Layer 5 of a small transformer language model trained on English Wikipedia (9 layers, counted from 0, width 128).
A neuron adds its activation times its output weights to the MLP's output. To switch it off is to set its activation to zero at one token and run the rest of the model.

Output weights of the MLP neurons that the questions are about. A number n stands for (n - 128) times 0.0047.
n43: 135, 105, 167, 111, 182, 145, 122, 92, 125, 79, 137, 144, 124, 136, 181, 137, 98, 91, 115, 110, 143, 119, 106, 49, 190, 119, 88, 108, 106, 113, 119, 117, 115, 151, 121, 101, 148, 97, 114, 106, 84, 176, 121, 108, 159, 119, 167, 98, 119, 153, 182, 110, 131, 197, 121, 85, 111, 169, 147, 95, 136, 182, 109, 120, 139, 121, 106, 97, 85, 41, 156, 174, 157, 170, 138, 182, 146, 119, 135, 79, 111, 106, 88, 75, 195, 173, 207, 111, 122, 104, 141, 152, 101, 248, 127, 93, 119, 95, 62, 145, 190, 144, 126, 112, 93, 91, 173, 131, 108, 127, 104, 143, 151, 126, 159, 147, 165, 112, 101, 83, 154, 156, 114, 194, 193, 119, 123, 150
n109: 101, 219, 137, 134, 130, 111, 130, 120, 84, 119, 114, 113, 137, 121, 76, 117, 144, 87, 144, 127, 136, 144, 135, 134, 108, 158, 148, 106, 108, 135, 93, 181, 78, 85, 165, 159, 134, 100, 130, 60, 180, 116, 116, 139, 110, 108, 124, 139, 124, 159, 164, 153, 127, 109, 120, 133, 114, 184, 99, 136, 139, 149, 106, 146, 127, 134, 122, 105, 158, 145, 116, 124, 120, 145, 83, 191, 136, 136, 91, 151, 104, 151, 166, 110, 139, 152, 127, 69, 143, 106, 123, 109, 130, 132, 162, 174, 101, 122, 96, 115, 135, 96, 121, 96, 141, 98, 136, 146, 171, 168, 104, 107, 120, 138, 166, 107, 150, 83, 127, 131, 195, 123, 153, 126, 113, 147, 90, 119
n189: 96, 109, 101, 189, 93, 92, 134, 113, 102, 169, 131, 142, 34, 122, 149, 91, 90, 142, 109, 134, 139, 138, 98, 160, 197, 163, 114, 178, 103, 210, 127, 151, 104, 113, 79, 146, 160, 102, 174, 146, 161, 103, 98, 173, 176, 163, 160, 154, 107, 115, 170, 160, 166, 129, 182, 143, 129, 143, 103, 81, 140, 157, 139, 100, 35, 194, 73, 121, 92, 83, 150, 153, 140, 7, 161, 120, 162, 121, 155, 94, 114, 140, 129, 132, 125, 138, 87, 114, 106, 129, 115, 156, 115, 178, 64, 119, 59, 127, 92, 159, 133, 135, 193, 149, 94, 134, 116, 99, 121, 134, 149, 128, 102, 95, 127, 167, 124, 119, 164, 143, 81, 114, 103, 161, 152, 70, 149, 121
n193: 42, 197, 146, 126, 130, 148, 105, 148, 96, 182, 124, 136, 159, 105, 107, 153, 143, 97, 156, 125, 135, 97, 143, 129, 85, 120, 151, 141, 113, 121, 78, 76, 136, 96, 160, 56, 135, 102, 118, 88, 113, 64, 193, 110, 120, 139, 145, 95, 112, 97, 189, 129, 102, 126, 127, 106, 189, 169, 125, 144, 176, 178, 162, 132, 169, 127, 98, 104, 128, 127, 139, 138, 153, 110, 140, 160, 161, 130, 168, 50, 120, 111, 125, 170, 102, 122, 112, 88, 74, 125, 115, 110, 111, 125, 141, 134, 141, 116, 116, 164, 136, 122, 152, 132, 177, 115, 125, 137, 185, 172, 106, 76, 80, 98, 90, 154, 118, 126, 150, 131, 112, 110, 156, 154, 147, 154, 158, 131
n232: 104, 64, 47, 145, 69, 61, 131, 161, 113, 173, 76, 138, 143, 182, 160, 135, 131, 174, 64, 127, 115, 137, 132, 41, 122, 98, 173, 175, 127, 80, 79, 99, 183, 97, 64, 178, 115, 98, 156, 94, 100, 143, 200, 143, 32, 136, 167, 78, 136, 124, 124, 97, 233, 176, 86, 172, 135, 146, 158, 165, 161, 138, 151, 165, 138, 111, 110, 92, 167, 124, 169, 168, 79, 118, 184, 182, 145, 78, 214, 95, 157, 166, 112, 65, 172, 26, 79, 223, 170, 187, 106, 92, 173, 56, 94, 137, 170, 115, 95, 138, 195, 142, 161, 81, 94, 116, 114, 102, 142, 97, 183, 165, 198, 77, 120, 139, 112, 195, 133, 175, 135, 81, 52, 141, 99, 78, 107, 118
n240: 120, 52, 127, 151, 157, 135, 100, 46, 106, 156, 67, 157, 130, 90, 121, 127, 128, 154, 74, 179, 136, 58, 160, 163, 146, 211, 94, 117, 109, 112, 132, 166, 143, 72, 88, 160, 124, 53, 141, 152, 196, 149, 110, 84, 142, 101, 66, 119, 141, 36, 149, 121, 86, 123, 123, 109, 72, 124, 120, 167, 108, 122, 101, 177, 52, 163, 143, 175, 175, 106, 123, 132, 140, 104, 184, 129, 145, 138, 49, 199, 180, 112, 138, 159, 131, 240, 120, 128, 124, 106, 204, 109, 122, 121, 112, 102, 73, 63, 164, 188, 74, 220, 137, 22, 104, 93, 170, 111, 104, 145, 113, 125, 189, 148, 162, 114, 175, 176, 138, 154, 120, 133, 155, 149, 101, 134, 127, 168
n263: 129, 248, 156, 137, 137, 121, 82, 95, 104, 167, 198, 120, 112, 149, 130, 114, 123, 108, 151, 106, 123, 132, 86, 161, 138, 115, 137, 125, 193, 143, 127, 96, 147, 112, 187, 96, 87, 121, 131, 79, 138, 113, 135, 123, 146, 94, 156, 154, 130, 136, 146, 99, 128, 108, 141, 88, 118, 127, 122, 118, 97, 117, 156, 103, 97, 129, 164, 114, 122, 95, 156, 142, 97, 103, 126, 146, 71, 107, 113, 105, 119, 137, 112, 109, 113, 159, 141, 130, 118, 138, 80, 140, 189, 204, 107, 143, 103, 126, 149, 123, 145, 167, 135, 87, 82, 111, 142, 102, 162, 127, 183, 88, 129, 102, 172, 159, 131, 138, 202, 116, 134, 110, 98, 120, 112, 177, 129, 90
n319: 152, 86, 121, 143, 89, 94, 86, 96, 100, 97, 156, 103, 116, 101, 164, 165, 134, 148, 111, 115, 143, 132, 103, 194, 93, 131, 66, 140, 192, 134, 113, 158, 84, 150, 132, 128, 208, 155, 91, 118, 114, 133, 90, 186, 148, 167, 203, 136, 124, 110, 185, 115, 106, 127, 117, 165, 135, 119, 79, 89, 163, 90, 120, 107, 91, 119, 134, 125, 195, 144, 105, 97, 112, 110, 152, 113, 160, 85, 139, 105, 156, 71, 161, 200, 85, 119, 166, 176, 133, 127, 87, 147, 124, 169, 107, 167, 107, 145, 165, 172, 132, 134, 124, 111, 149, 112, 146, 139, 144, 144, 144, 153, 83, 119, 144, 107, 52, 70, 123, 196, 160, 74, 220, 144, 125, 89, 90, 96
n391: 122, 83, 180, 101, 72, 152, 142, 185, 138, 146, 145, 138, 132, 226, 104, 139, 121, 125, 94, 106, 143, 111, 124, 138, 131, 112, 131, 132, 129, 108, 131, 76, 148, 119, 148, 103, 91, 184, 112, 87, 113, 110, 94, 127, 161, 110, 74, 121, 159, 60, 93, 104, 119, 91, 121, 138, 167, 112, 133, 136, 115, 164, 115, 156, 105, 141, 163, 175, 127, 92, 90, 117, 137, 124, 105, 118, 71, 155, 104, 138, 129, 142, 149, 188, 169, 92, 144, 123, 127, 106, 92, 101, 135, 188, 133, 123, 90, 159, 148, 109, 204, 123, 115, 70, 126, 121, 167, 155, 117, 128, 175, 127, 125, 101, 185, 124, 160, 110, 143, 150, 104, 68, 89, 181, 126, 194, 145, 87
n423: 80, 132, 210, 149, 174, 119, 146, 126, 72, 159, 127, 102, 156, 66, 207, 211, 129, 109, 89, 123, 114, 141, 170, 149, 151, 109, 114, 40, 93, 140, 52, 119, 133, 157, 83, 185, 140, 170, 150, 143, 124, 94, 162, 174, 111, 150, 123, 186, 77, 147, 127, 125, 85, 128, 152, 55, 112, 101, 103, 180, 81, 111, 123, 163, 118, 117, 84, 145, 61, 93, 60, 141, 102, 118, 126, 164, 121, 66, 89, 152, 158, 59, 64, 143, 109, 89, 112, 174, 152, 83, 156, 90, 142, 144, 98, 215, 95, 182, 217, 93, 156, 120, 153, 106, 181, 119, 113, 156, 156, 63, 139, 123, 104, 150, 182, 108, 123, 113, 141, 107, 156, 160, 142, 155, 109, 188, 139, 130
n450: 176, 119, 206, 121, 106, 158, 149, 131, 132, 130, 131, 112, 102, 68, 125, 110, 151, 98, 82, 127, 89, 164, 190, 222, 84, 115, 102, 116, 122, 142, 157, 117, 131, 142, 176, 96, 70, 130, 188, 113, 123, 47, 109, 90, 207, 114, 149, 99, 69, 115, 103, 100, 115, 90, 173, 194, 105, 133, 157, 154, 55, 136, 137, 96, 126, 158, 150, 91, 178, 165, 93, 73, 104, 168, 195, 99, 100, 118, 102, 158, 88, 119, 159, 161, 169, 116, 148, 134, 171, 181, 93, 149, 204, 103, 141, 177, 91, 113, 111, 130, 81, 168, 145, 162, 135, 113, 108, 130, 111, 76, 81, 123, 141, 156, 183, 121, 92, 171, 103, 183, 105, 103, 131, 124, 143, 118, 87, 111
n452: 146, 28, 101, 85, 131, 122, 163, 112, 190, 123, 130, 92, 210, 161, 119, 165, 83, 148, 159, 75, 116, 164, 74, 82, 169, 146, 162, 119, 160, 141, 158, 106, 158, 134, 121, 148, 144, 117, 166, 119, 146, 200, 91, 207, 117, 147, 111, 138, 83, 138, 72, 108, 98, 164, 126, 148, 103, 160, 145, 130, 147, 90, 234, 122, 188, 65, 168, 109, 61, 130, 111, 141, 112, 109, 77, 98, 94, 126, 95, 131, 168, 144, 89, 90, 84, 69, 128, 87, 133, 104, 185, 134, 140, 71, 128, 114, 153, 120, 129, 131, 113, 126, 144, 138, 114, 127, 132, 116, 133, 171, 144, 168, 117, 113, 52, 163, 199, 49, 139, 135, 116, 155, 119, 172, 114, 171, 191, 119
n466: 37, 88, 150, 109, 133, 143, 139, 97, 185, 160, 146, 82, 158, 67, 192, 136, 158, 149, 95, 163, 116, 150, 128, 164, 145, 189, 95, 121, 133, 111, 102, 163, 128, 190, 104, 160, 194, 100, 44, 140, 111, 80, 34, 96, 209, 155, 153, 200, 161, 136, 143, 74, 81, 194, 130, 113, 103, 142, 170, 198, 169, 112, 106, 124, 42, 152, 124, 130, 173, 118, 110, 82, 142, 121, 91, 123, 98, 123, 119, 138, 135, 87, 69, 112, 153, 158, 178, 51, 159, 62, 125, 131, 107, 94, 198, 123, 77, 169, 144, 136, 94, 145, 79, 163, 137, 132, 210, 167, 144, 176, 117, 151, 138, 173, 54, 86, 116, 127, 72, 81, 111, 158, 150, 129, 147, 162, 47, 143

Each question names a token from some text and the token that comes next. It shows the activations a of the neurons there, in the order above. A number n stands for (n - 128) times 0.032.

Then comes g, the gradient of the next token's log-probability with respect to the MLP's output, scaled to length 1. A neuron's effect is roughly proportional to its activation times (output weights . g). A number n stands for (n - 128) times 0.0029.

"k", then " 6"
a: 128, 124, 128, 141, 128, 128, 123, 128, 128, 125, 128, 127, 128
g: 50, 111, 188, 146, 138, 127, 170, 107, 85, 140, 98, 97, 68, 99, 167, 158, 114, 104, 129, 132, 136, 164, 102, 144, 161, 148, 109, 111, 117, 140, 85, 55, 68, 82, 136, 152, 146, 87, 138, 107, 116, 74, 110, 89, 184, 134, 117, 81, 86, 105, 133, 96, 123, 140, 150, 149, 185, 75, 93, 144, 158, 127, 160, 141, 100, 170, 102, 166, 116, 146, 122, 122, 148, 144, 148, 135, 152, 133, 100, 144, 160, 149, 95, 93, 147, 173, 143, 159, 209, 116, 116, 135, 169, 104, 120, 121, 110, 130, 124, 157, 153, 154, 149, 59, 98, 147, 169, 184, 130, 108, 80, 122, 159, 163, 143, 118, 162, 146, 124, 129, 90, 136, 149, 133, 130, 165, 95, 125
Which neuron, switched off, raises the next token's probability most? n423

"ov", then "em"
a: 128, 128, 128, 126, 128, 126, 128, 128, 127, 128, 128, 128, 194
g: 123, 107, 105, 134, 116, 126, 169, 158, 164, 137, 117, 100, 136, 133, 130, 71, 112, 129, 163, 189, 110, 98, 60, 101, 114, 143, 112, 116, 87, 165, 161, 130, 56, 127, 178, 178, 145, 127, 125, 138, 158, 102, 105, 151, 160, 88, 106, 129, 81, 109, 93, 153, 176, 175, 154, 134, 218, 138, 96, 158, 147, 111, 157, 131, 81, 135, 105, 125, 122, 155, 149, 150, 135, 98, 63, 126, 136, 105, 134, 171, 168, 121, 123, 106, 126, 84, 147, 87, 145, 106, 112, 107, 107, 170, 166, 136, 65, 147, 150, 120, 109, 150, 134, 103, 143, 129, 167, 118, 152, 89, 171, 182, 105, 144, 108, 110, 75, 62, 132, 146, 159, 92, 152, 125, 78, 150, 127, 172
Which neuron, switched off, lowers the next token's probability most? n466

"z", then "a"
a: 128, 127, 128, 124, 124, 127, 124, 128, 127, 128, 128, 147, 124
g: 119, 107, 153, 116, 121, 99, 155, 86, 113, 140, 153, 104, 114, 125, 134, 121, 149, 176, 124, 168, 68, 120, 75, 117, 117, 222, 89, 130, 149, 102, 127, 152, 162, 105, 109, 103, 99, 101, 130, 121, 148, 179, 141, 139, 132, 134, 145, 133, 111, 114, 117, 109, 114, 138, 120, 81, 144, 134, 154, 205, 100, 109, 93, 135, 91, 181, 137, 102, 135, 156, 90, 177, 97, 122, 116, 92, 106, 155, 133, 65, 164, 124, 133, 95, 151, 104, 136, 113, 110, 180, 151, 138, 164, 142, 115, 128, 94, 170, 121, 156, 122, 119, 104, 71, 71, 129, 140, 65, 153, 137, 162, 119, 109, 115, 84, 142, 108, 141, 125, 185, 126, 211, 114, 151, 195, 85, 186, 165
Which neuron, switched off, lowers the next token's probability most? n452

"et", then "er"
a: 128, 124, 128, 128, 128, 128, 128, 128, 127, 128, 125, 125, 124
g: 111, 98, 154, 167, 134, 152, 101, 109, 142, 74, 145, 148, 205, 126, 172, 184, 132, 145, 138, 127, 133, 166, 133, 109, 123, 154, 140, 128, 106, 139, 171, 110, 104, 147, 110, 60, 154, 81, 131, 113, 162, 142, 133, 218, 104, 111, 70, 164, 92, 153, 112, 100, 123, 138, 134, 147, 101, 169, 129, 132, 172, 120, 120, 177, 120, 77, 107, 120, 149, 53, 125, 108, 94, 103, 149, 92, 142, 106, 98, 128, 122, 105, 78, 102, 110, 173, 153, 170, 88, 80, 182, 141, 143, 135, 130, 129, 136, 168, 161, 121, 101, 131, 107, 123, 156, 126, 125, 160, 149, 70, 156, 143, 124, 102, 119, 61, 127, 125, 82, 161, 110, 143, 108, 166, 73, 138, 115, 186
Which neuron, switched off, raises the next token's probability most? n452

"a", then "z"
a: 128, 126, 123, 127, 128, 124, 166, 197, 127, 127, 128, 166, 128
g: 101, 75, 166, 105, 92, 108, 128, 100, 145, 89, 91, 139, 196, 134, 126, 96, 120, 163, 118, 135, 121, 149, 122, 135, 108, 132, 138, 145, 115, 132, 189, 117, 129, 120, 75, 138, 186, 58, 124, 132, 116, 127, 120, 117, 184, 183, 154, 199, 64, 127, 125, 79, 138, 163, 108, 145, 135, 164, 51, 56, 114, 139, 148, 127, 102, 104, 131, 122, 85, 143, 101, 195, 121, 151, 115, 94, 110, 129, 142, 112, 116, 87, 105, 172, 128, 103, 84, 118, 112, 149, 191, 127, 121, 137, 135, 130, 95, 186, 147, 157, 86, 148, 142, 118, 135, 135, 142, 152, 178, 125, 110, 144, 130, 160, 94, 108, 161, 163, 136, 154, 81, 140, 138, 200, 115, 135, 132, 92
Which two neurons, each switched off alone, lower its probability most, in order? n452, n319

"he", then "l"
a: 128, 127, 128, 126, 124, 128, 128, 128, 128, 127, 172, 128, 128
g: 89, 140, 105, 118, 153, 125, 154, 122, 126, 105, 107, 90, 155, 136, 136, 144, 98, 134, 103, 172, 126, 161, 129, 138, 137, 127, 127, 136, 134, 101, 82, 156, 109, 164, 116, 134, 118, 154, 135, 90, 111, 142, 185, 106, 144, 132, 124, 90, 182, 114, 182, 148, 120, 129, 136, 111, 136, 130, 124, 104, 77, 147, 128, 170, 127, 125, 117, 79, 162, 211, 71, 89, 164, 153, 136, 162, 124, 173, 89, 91, 131, 58, 129, 159, 85, 109, 115, 184, 145, 125, 118, 129, 101, 57, 118, 113, 150, 184, 121, 102, 66, 109, 160, 184, 78, 143, 95, 81, 111, 182, 81, 114, 166, 169, 133, 178, 137, 113, 71, 101, 179, 160, 115, 148, 158, 117, 131, 142
Which neuron, switched off, lowers the next token's probability most? n450

"h", then "is"
a: 123, 127, 124, 123, 238, 128, 150, 126, 123, 123, 123, 127, 128
g: 91, 131, 116, 143, 176, 76, 114, 118, 135, 126, 113, 175, 124, 143, 114, 119, 146, 108, 171, 131, 136, 125, 227, 143, 152, 39, 108, 128, 143, 130, 92, 98, 111, 107, 141, 105, 112, 129, 151, 142, 170, 112, 202, 101, 156, 149, 175, 110, 109, 140, 147, 112, 111, 166, 85, 90, 115, 107, 94, 119, 105, 106, 233, 120, 128, 138, 114, 140, 136, 156, 154, 138, 165, 109, 157, 138, 127, 63, 118, 95, 104, 91, 148, 111, 131, 71, 154, 134, 110, 200, 117, 145, 130, 111, 123, 95, 82, 163, 99, 114, 142, 123, 159, 164, 169, 167, 102, 149, 147, 77, 131, 148, 133, 145, 136, 142, 137, 72, 141, 166, 109, 164, 105, 79, 118, 124, 110, 93
Which neuron, switched off, lowers the next token's probability most? n232

"ch", then " f"
a: 124, 123, 125, 128, 128, 127, 205, 125, 124, 171, 127, 127, 128
g: 77, 128, 144, 134, 96, 102, 189, 130, 132, 192, 75, 123, 166, 75, 128, 167, 109, 137, 148, 129, 107, 194, 133, 151, 92, 169, 115, 150, 168, 133, 91, 116, 149, 93, 107, 133, 153, 116, 124, 134, 166, 120, 75, 135, 128, 181, 176, 171, 104, 115, 156, 153, 64, 102, 58, 146, 95, 99, 106, 163, 114, 61, 157, 154, 166, 108, 92, 91, 91, 123, 155, 142, 75, 133, 113, 173, 137, 127, 136, 169, 73, 83, 86, 125, 139, 108, 103, 159, 135, 92, 132, 116, 80, 159, 109, 125, 127, 125, 94, 172, 159, 115, 109, 109, 174, 99, 149, 141, 96, 122, 171, 115, 138, 122, 138, 125, 164, 177, 106, 137, 147, 144, 120, 156, 130, 160, 168, 114
Which neuron, switched off, lowers the next token's probability most? n423

"a", then "ir"
a: 125, 128, 128, 128, 127, 128, 125, 132, 128, 128, 155, 127, 128
g: 71, 97, 107, 161, 73, 104, 117, 160, 129, 78, 116, 84, 141, 168, 122, 109, 114, 142, 160, 191, 87, 143, 171, 101, 126, 139, 103, 106, 128, 120, 112, 128, 94, 85, 117, 133, 204, 129, 161, 132, 128, 119, 124, 143, 167, 202, 91, 124, 131, 164, 143, 137, 115, 156, 111, 146, 95, 92, 93, 71, 180, 94, 84, 124, 142, 94, 52, 132, 106, 86, 185, 155, 108, 167, 119, 71, 120, 181, 98, 142, 163, 115, 104, 107, 157, 155, 102, 140, 147, 151, 154, 144, 167, 165, 95, 129, 157, 190, 102, 139, 105, 151, 154, 134, 133, 126, 167, 149, 154, 91, 174, 146, 146, 125, 96, 102, 96, 153, 137, 129, 129, 102, 108, 81, 133, 118, 151, 156
Which neuron, switched off, raises the next token's probability most? n450

"ir", then "ation"
a: 128, 125, 123, 128, 127, 128, 128, 128, 125, 123, 128, 127, 128
g: 156, 139, 138, 80, 151, 143, 98, 123, 181, 157, 102, 139, 110, 147, 127, 147, 120, 113, 111, 148, 91, 139, 172, 123, 136, 136, 107, 72, 142, 121, 139, 112, 139, 92, 130, 124, 65, 81, 138, 117, 128, 182, 121, 110, 190, 102, 157, 71, 145, 158, 150, 93, 122, 155, 160, 134, 136, 149, 185, 181, 79, 180, 114, 111, 122, 72, 158, 149, 143, 157, 144, 138, 170, 176, 139, 135, 72, 133, 93, 135, 105, 131, 124, 151, 153, 168, 123, 97, 148, 75, 174, 51, 75, 98, 148, 59, 151, 126, 141, 106, 106, 63, 104, 126, 79, 125, 187, 166, 145, 108, 118, 88, 153, 161, 123, 120, 183, 123, 89, 123, 118, 156, 129, 115, 120, 128, 126, 141
Which neuron, switched off, lowers the next token's probability most? n189

" R", then "es"
a: 126, 128, 128, 126, 128, 128, 123, 128, 246, 128, 125, 128, 128
g: 116, 111, 213, 105, 87, 165, 141, 128, 129, 124, 193, 135, 187, 137, 133, 112, 93, 121, 146, 154, 84, 118, 129, 121, 108, 144, 154, 171, 83, 121, 125, 193, 128, 106, 127, 112, 135, 110, 112, 166, 154, 131, 125, 83, 160, 102, 171, 147, 91, 156, 113, 129, 149, 134, 63, 141, 141, 96, 142, 100, 92, 167, 112, 140, 170, 101, 95, 173, 170, 125, 100, 128, 84, 122, 121, 60, 145, 166, 154, 159, 124, 100, 136, 128, 101, 141, 84, 117, 84, 136, 103, 156, 115, 99, 99, 165, 137, 132, 93, 79, 123, 88, 83, 111, 150, 143, 150, 153, 126, 134, 89, 161, 96, 160, 205, 138, 110, 79, 161, 114, 87, 153, 172, 134, 158, 187, 121, 82
Which neuron, switched off, lowers the next token's probability most? n391

"u", then "in"
a: 123, 127, 128, 126, 128, 126, 143, 128, 128, 127, 128, 171, 128
g: 93, 132, 153, 137, 110, 87, 170, 100, 155, 142, 158, 48, 154, 130, 174, 88, 97, 131, 139, 113, 111, 133, 148, 124, 140, 188, 113, 145, 167, 114, 153, 140, 141, 108, 172, 105, 120, 72, 123, 75, 104, 112, 91, 103, 145, 129, 171, 105, 90, 104, 159, 113, 194, 149, 173, 84, 121, 54, 143, 79, 139, 176, 116, 130, 91, 149, 141, 117, 93, 133, 172, 91, 104, 132, 160, 150, 103, 161, 176, 163, 92, 122, 141, 115, 172, 129, 153, 135, 124, 127, 90, 132, 83, 150, 109, 134, 64, 110, 159, 133, 96, 99, 154, 141, 130, 99, 106, 146, 161, 116, 148, 93, 169, 93, 96, 126, 143, 200, 128, 122, 153, 100, 154, 103, 159, 171, 95, 182
Which neuron, switched off, raises the next token's probability most? n452

"il", then "an"
a: 128, 127, 128, 128, 125, 128, 123, 126, 128, 124, 128, 128, 128
g: 112, 132, 115, 81, 119, 128, 121, 126, 148, 119, 128, 97, 158, 93, 98, 128, 91, 117, 107, 106, 167, 149, 138, 95, 108, 112, 133, 180, 165, 114, 165, 134, 110, 104, 82, 97, 110, 94, 155, 155, 120, 152, 114, 116, 156, 109, 209, 77, 167, 114, 128, 144, 109, 178, 132, 134, 191, 160, 134, 132, 107, 104, 103, 135, 115, 131, 117, 140, 128, 124, 88, 137, 103, 122, 157, 185, 141, 108, 179, 101, 96, 163, 157, 130, 120, 110, 165, 170, 188, 106, 112, 181, 141, 133, 192, 125, 124, 106, 91, 133, 128, 149, 57, 123, 99, 114, 72, 126, 114, 130, 139, 157, 142, 45, 100, 173, 198, 93, 110, 195, 115, 85, 99, 127, 182, 151, 131, 92
Which neuron, switched off, raises the next token's probability most? n232

"ge", then " the"
a: 169, 127, 128, 131, 128, 128, 136, 128, 128, 127, 128, 127, 127
g: 117, 101, 119, 159, 170, 120, 165, 89, 116, 71, 128, 133, 130, 111, 110, 116, 45, 150, 124, 124, 122, 139, 109, 84, 132, 130, 87, 167, 82, 149, 137, 112, 88, 129, 158, 95, 168, 107, 151, 135, 172, 145, 108, 144, 127, 134, 150, 120, 97, 142, 89, 100, 151, 163, 130, 135, 92, 95, 152, 126, 162, 154, 107, 172, 109, 121, 114, 95, 133, 71, 135, 144, 105, 107, 175, 141, 127, 132, 180, 76, 141, 98, 86, 131, 88, 211, 120, 129, 48, 122, 93, 136, 151, 116, 110, 165, 107, 186, 144, 135, 176, 128, 101, 163, 133, 163, 129, 80, 151, 93, 175, 96, 153, 145, 173, 108, 115, 147, 78, 153, 96, 195, 175, 142, 138, 165, 164, 117
Which neuron, switched off, lowers the next token's probability most? n43

" d", then "ut"
a: 124, 127, 123, 123, 127, 128, 126, 127, 200, 128, 124, 128, 128
g: 101, 125, 166, 177, 95, 121, 128, 92, 123, 141, 35, 101, 126, 157, 149, 96, 129, 104, 93, 120, 104, 142, 155, 136, 145, 209, 92, 151, 151, 128, 96, 93, 131, 188, 128, 156, 137, 157, 128, 146, 158, 187, 139, 132, 151, 109, 123, 116, 117, 151, 66, 156, 136, 95, 123, 188, 144, 103, 117, 139, 99, 195, 115, 151, 115, 141, 125, 167, 62, 116, 119, 118, 166, 143, 139, 95, 139, 123, 89, 172, 116, 182, 95, 136, 83, 134, 172, 135, 124, 67, 124, 123, 153, 114, 121, 109, 220, 127, 101, 153, 147, 143, 122, 102, 114, 112, 135, 56, 126, 125, 82, 145, 131, 138, 107, 188, 147, 95, 151, 103, 80, 105, 144, 114, 134, 101, 149, 111
Which neuron, switched off, lowers the next token's probability most? n391

"f", then "ess"
a: 128, 128, 143, 123, 128, 128, 127, 169, 128, 123, 128, 128, 128
g: 131, 114, 93, 145, 69, 147, 167, 121, 137, 121, 68, 79, 122, 105, 160, 135, 90, 131, 116, 125, 188, 146, 139, 158, 141, 133, 144, 121, 118, 146, 104, 130, 140, 128, 106, 107, 137, 92, 131, 94, 134, 117, 115, 109, 161, 125, 154, 144, 102, 135, 147, 174, 85, 158, 223, 112, 117, 119, 107, 155, 78, 118, 107, 135, 148, 163, 74, 131, 46, 156, 156, 128, 100, 174, 71, 114, 172, 150, 143, 154, 178, 101, 136, 176, 73, 129, 140, 197, 117, 117, 89, 142, 103, 133, 88, 145, 166, 110, 117, 154, 138, 150, 109, 142, 103, 76, 163, 161, 146, 86, 119, 147, 83, 149, 151, 97, 87, 121, 210, 113, 98, 97, 137, 179, 152, 126, 121, 122
Which neuron, switched off, lowers the next token's probability most? n319

"se", then " de"
a: 180, 128, 128, 123, 128, 127, 138, 125, 128, 123, 127, 128, 128
g: 173, 133, 68, 145, 127, 116, 133, 150, 132, 116, 117, 129, 141, 85, 147, 125, 156, 141, 143, 129, 157, 142, 113, 167, 147, 97, 132, 137, 158, 166, 101, 134, 162, 149, 115, 140, 186, 166, 105, 66, 149, 69, 141, 98, 131, 128, 104, 109, 120, 123, 126, 157, 92, 159, 98, 141, 187, 116, 117, 152, 55, 101, 198, 112, 148, 102, 129, 117, 150, 99, 91, 114, 78, 127, 139, 153, 123, 161, 130, 122, 144, 144, 131, 151, 118, 101, 74, 133, 203, 86, 115, 100, 180, 127, 126, 106, 213, 79, 138, 129, 77, 71, 126, 157, 123, 116, 159, 132, 165, 143, 120, 87, 102, 143, 113, 113, 154, 93, 126, 145, 80, 81, 160, 187, 118, 65, 158, 155
Which neuron, switched off, raises the next token's probability most? n43

"ch", then "b"
a: 126, 126, 128, 127, 127, 123, 221, 124, 125, 140, 125, 124, 126
g: 122, 117, 154, 132, 118, 86, 98, 123, 142, 140, 130, 100, 83, 137, 133, 122, 135, 136, 100, 133, 114, 145, 154, 113, 104, 127, 116, 127, 119, 189, 92, 140, 138, 167, 137, 115, 117, 169, 123, 178, 97, 113, 132, 128, 143, 155, 163, 153, 106, 168, 116, 116, 167, 140, 139, 139, 136, 106, 85, 120, 129, 146, 223, 139, 184, 189, 117, 138, 128, 72, 152, 125, 162, 107, 115, 43, 129, 150, 139, 153, 133, 129, 172, 124, 160, 150, 135, 157, 99, 173, 93, 136, 146, 114, 148, 82, 90, 74, 105, 94, 118, 167, 129, 160, 166, 133, 149, 176, 93, 91, 149, 80, 117, 176, 105, 132, 98, 140, 118, 70, 107, 88, 27, 130, 139, 157, 109, 56
Which neuron, switched off, lowers the next token's probability most? n263

"ing", then " C"
a: 142, 127, 125, 146, 128, 128, 168, 127, 126, 138, 128, 128, 127
g: 132, 111, 83, 146, 107, 148, 141, 77, 163, 86, 144, 100, 127, 123, 108, 142, 97, 98, 102, 124, 53, 145, 98, 108, 150, 104, 137, 119, 144, 95, 135, 112, 139, 110, 135, 103, 96, 123, 165, 165, 148, 155, 106, 135, 145, 186, 131, 101, 130, 124, 84, 115, 155, 117, 136, 128, 140, 176, 125, 110, 116, 128, 138, 52, 103, 111, 158, 139, 119, 111, 97, 155, 166, 145, 81, 154, 163, 95, 215, 111, 139, 108, 129, 179, 61, 200, 98, 104, 126, 141, 162, 138, 177, 143, 89, 81, 114, 133, 165, 144, 145, 181, 154, 154, 148, 168, 180, 163, 77, 111, 70, 104, 139, 137, 125, 178, 133, 103, 99, 115, 118, 108, 78, 193, 145, 145, 143, 135
Which neuron, switched off, lowers the next token's probability most? n43

"S", then " |"
a: 128, 124, 124, 128, 128, 128, 128, 128, 124, 127, 181, 128, 128
g: 95, 170, 180, 87, 147, 96, 102, 115, 79, 115, 135, 113, 135, 164, 138, 174, 148, 58, 169, 127, 95, 89, 161, 147, 123, 107, 169, 131, 143, 116, 112, 150, 92, 159, 119, 147, 142, 122, 136, 95, 61, 217, 133, 108, 138, 106, 78, 153, 104, 178, 163, 91, 147, 116, 162, 138, 164, 120, 178, 135, 107, 101, 82, 167, 161, 115, 141, 132, 111, 130, 130, 147, 157, 130, 122, 124, 113, 141, 128, 199, 123, 138, 138, 115, 74, 115, 118, 104, 122, 115, 143, 111, 111, 163, 158, 102, 37, 162, 59, 64, 130, 115, 185, 108, 118, 99, 136, 116, 191, 144, 167, 126, 156, 99, 146, 95, 119, 167, 145, 108, 125, 138, 150, 124, 115, 114, 130, 111
Which neuron, switched off, raises the next token's probability most? n450

"er", then "ly"
a: 128, 123, 197, 124, 128, 126, 144, 128, 128, 128, 133, 128, 128
g: 151, 86, 128, 142, 97, 112, 133, 156, 142, 171, 104, 148, 107, 166, 104, 108, 111, 149, 96, 105, 131, 91, 106, 84, 112, 143, 109, 130, 119, 95, 124, 101, 140, 100, 125, 130, 134, 106, 201, 104, 163, 117, 156, 157, 166, 166, 85, 164, 142, 160, 156, 90, 164, 148, 179, 190, 128, 156, 125, 103, 173, 136, 152, 178, 106, 136, 124, 160, 73, 125, 107, 136, 137, 84, 159, 57, 113, 168, 122, 63, 142, 156, 107, 89, 134, 139, 84, 107, 97, 182, 138, 190, 142, 104, 164, 108, 116, 164, 83, 154, 95, 133, 140, 120, 138, 185, 110, 128, 80, 91, 105, 157, 71, 75, 106, 153, 128, 143, 92, 154, 107, 98, 107, 175, 169, 119, 121, 160
Which neuron, switched off, lowers the next token's probability most? n189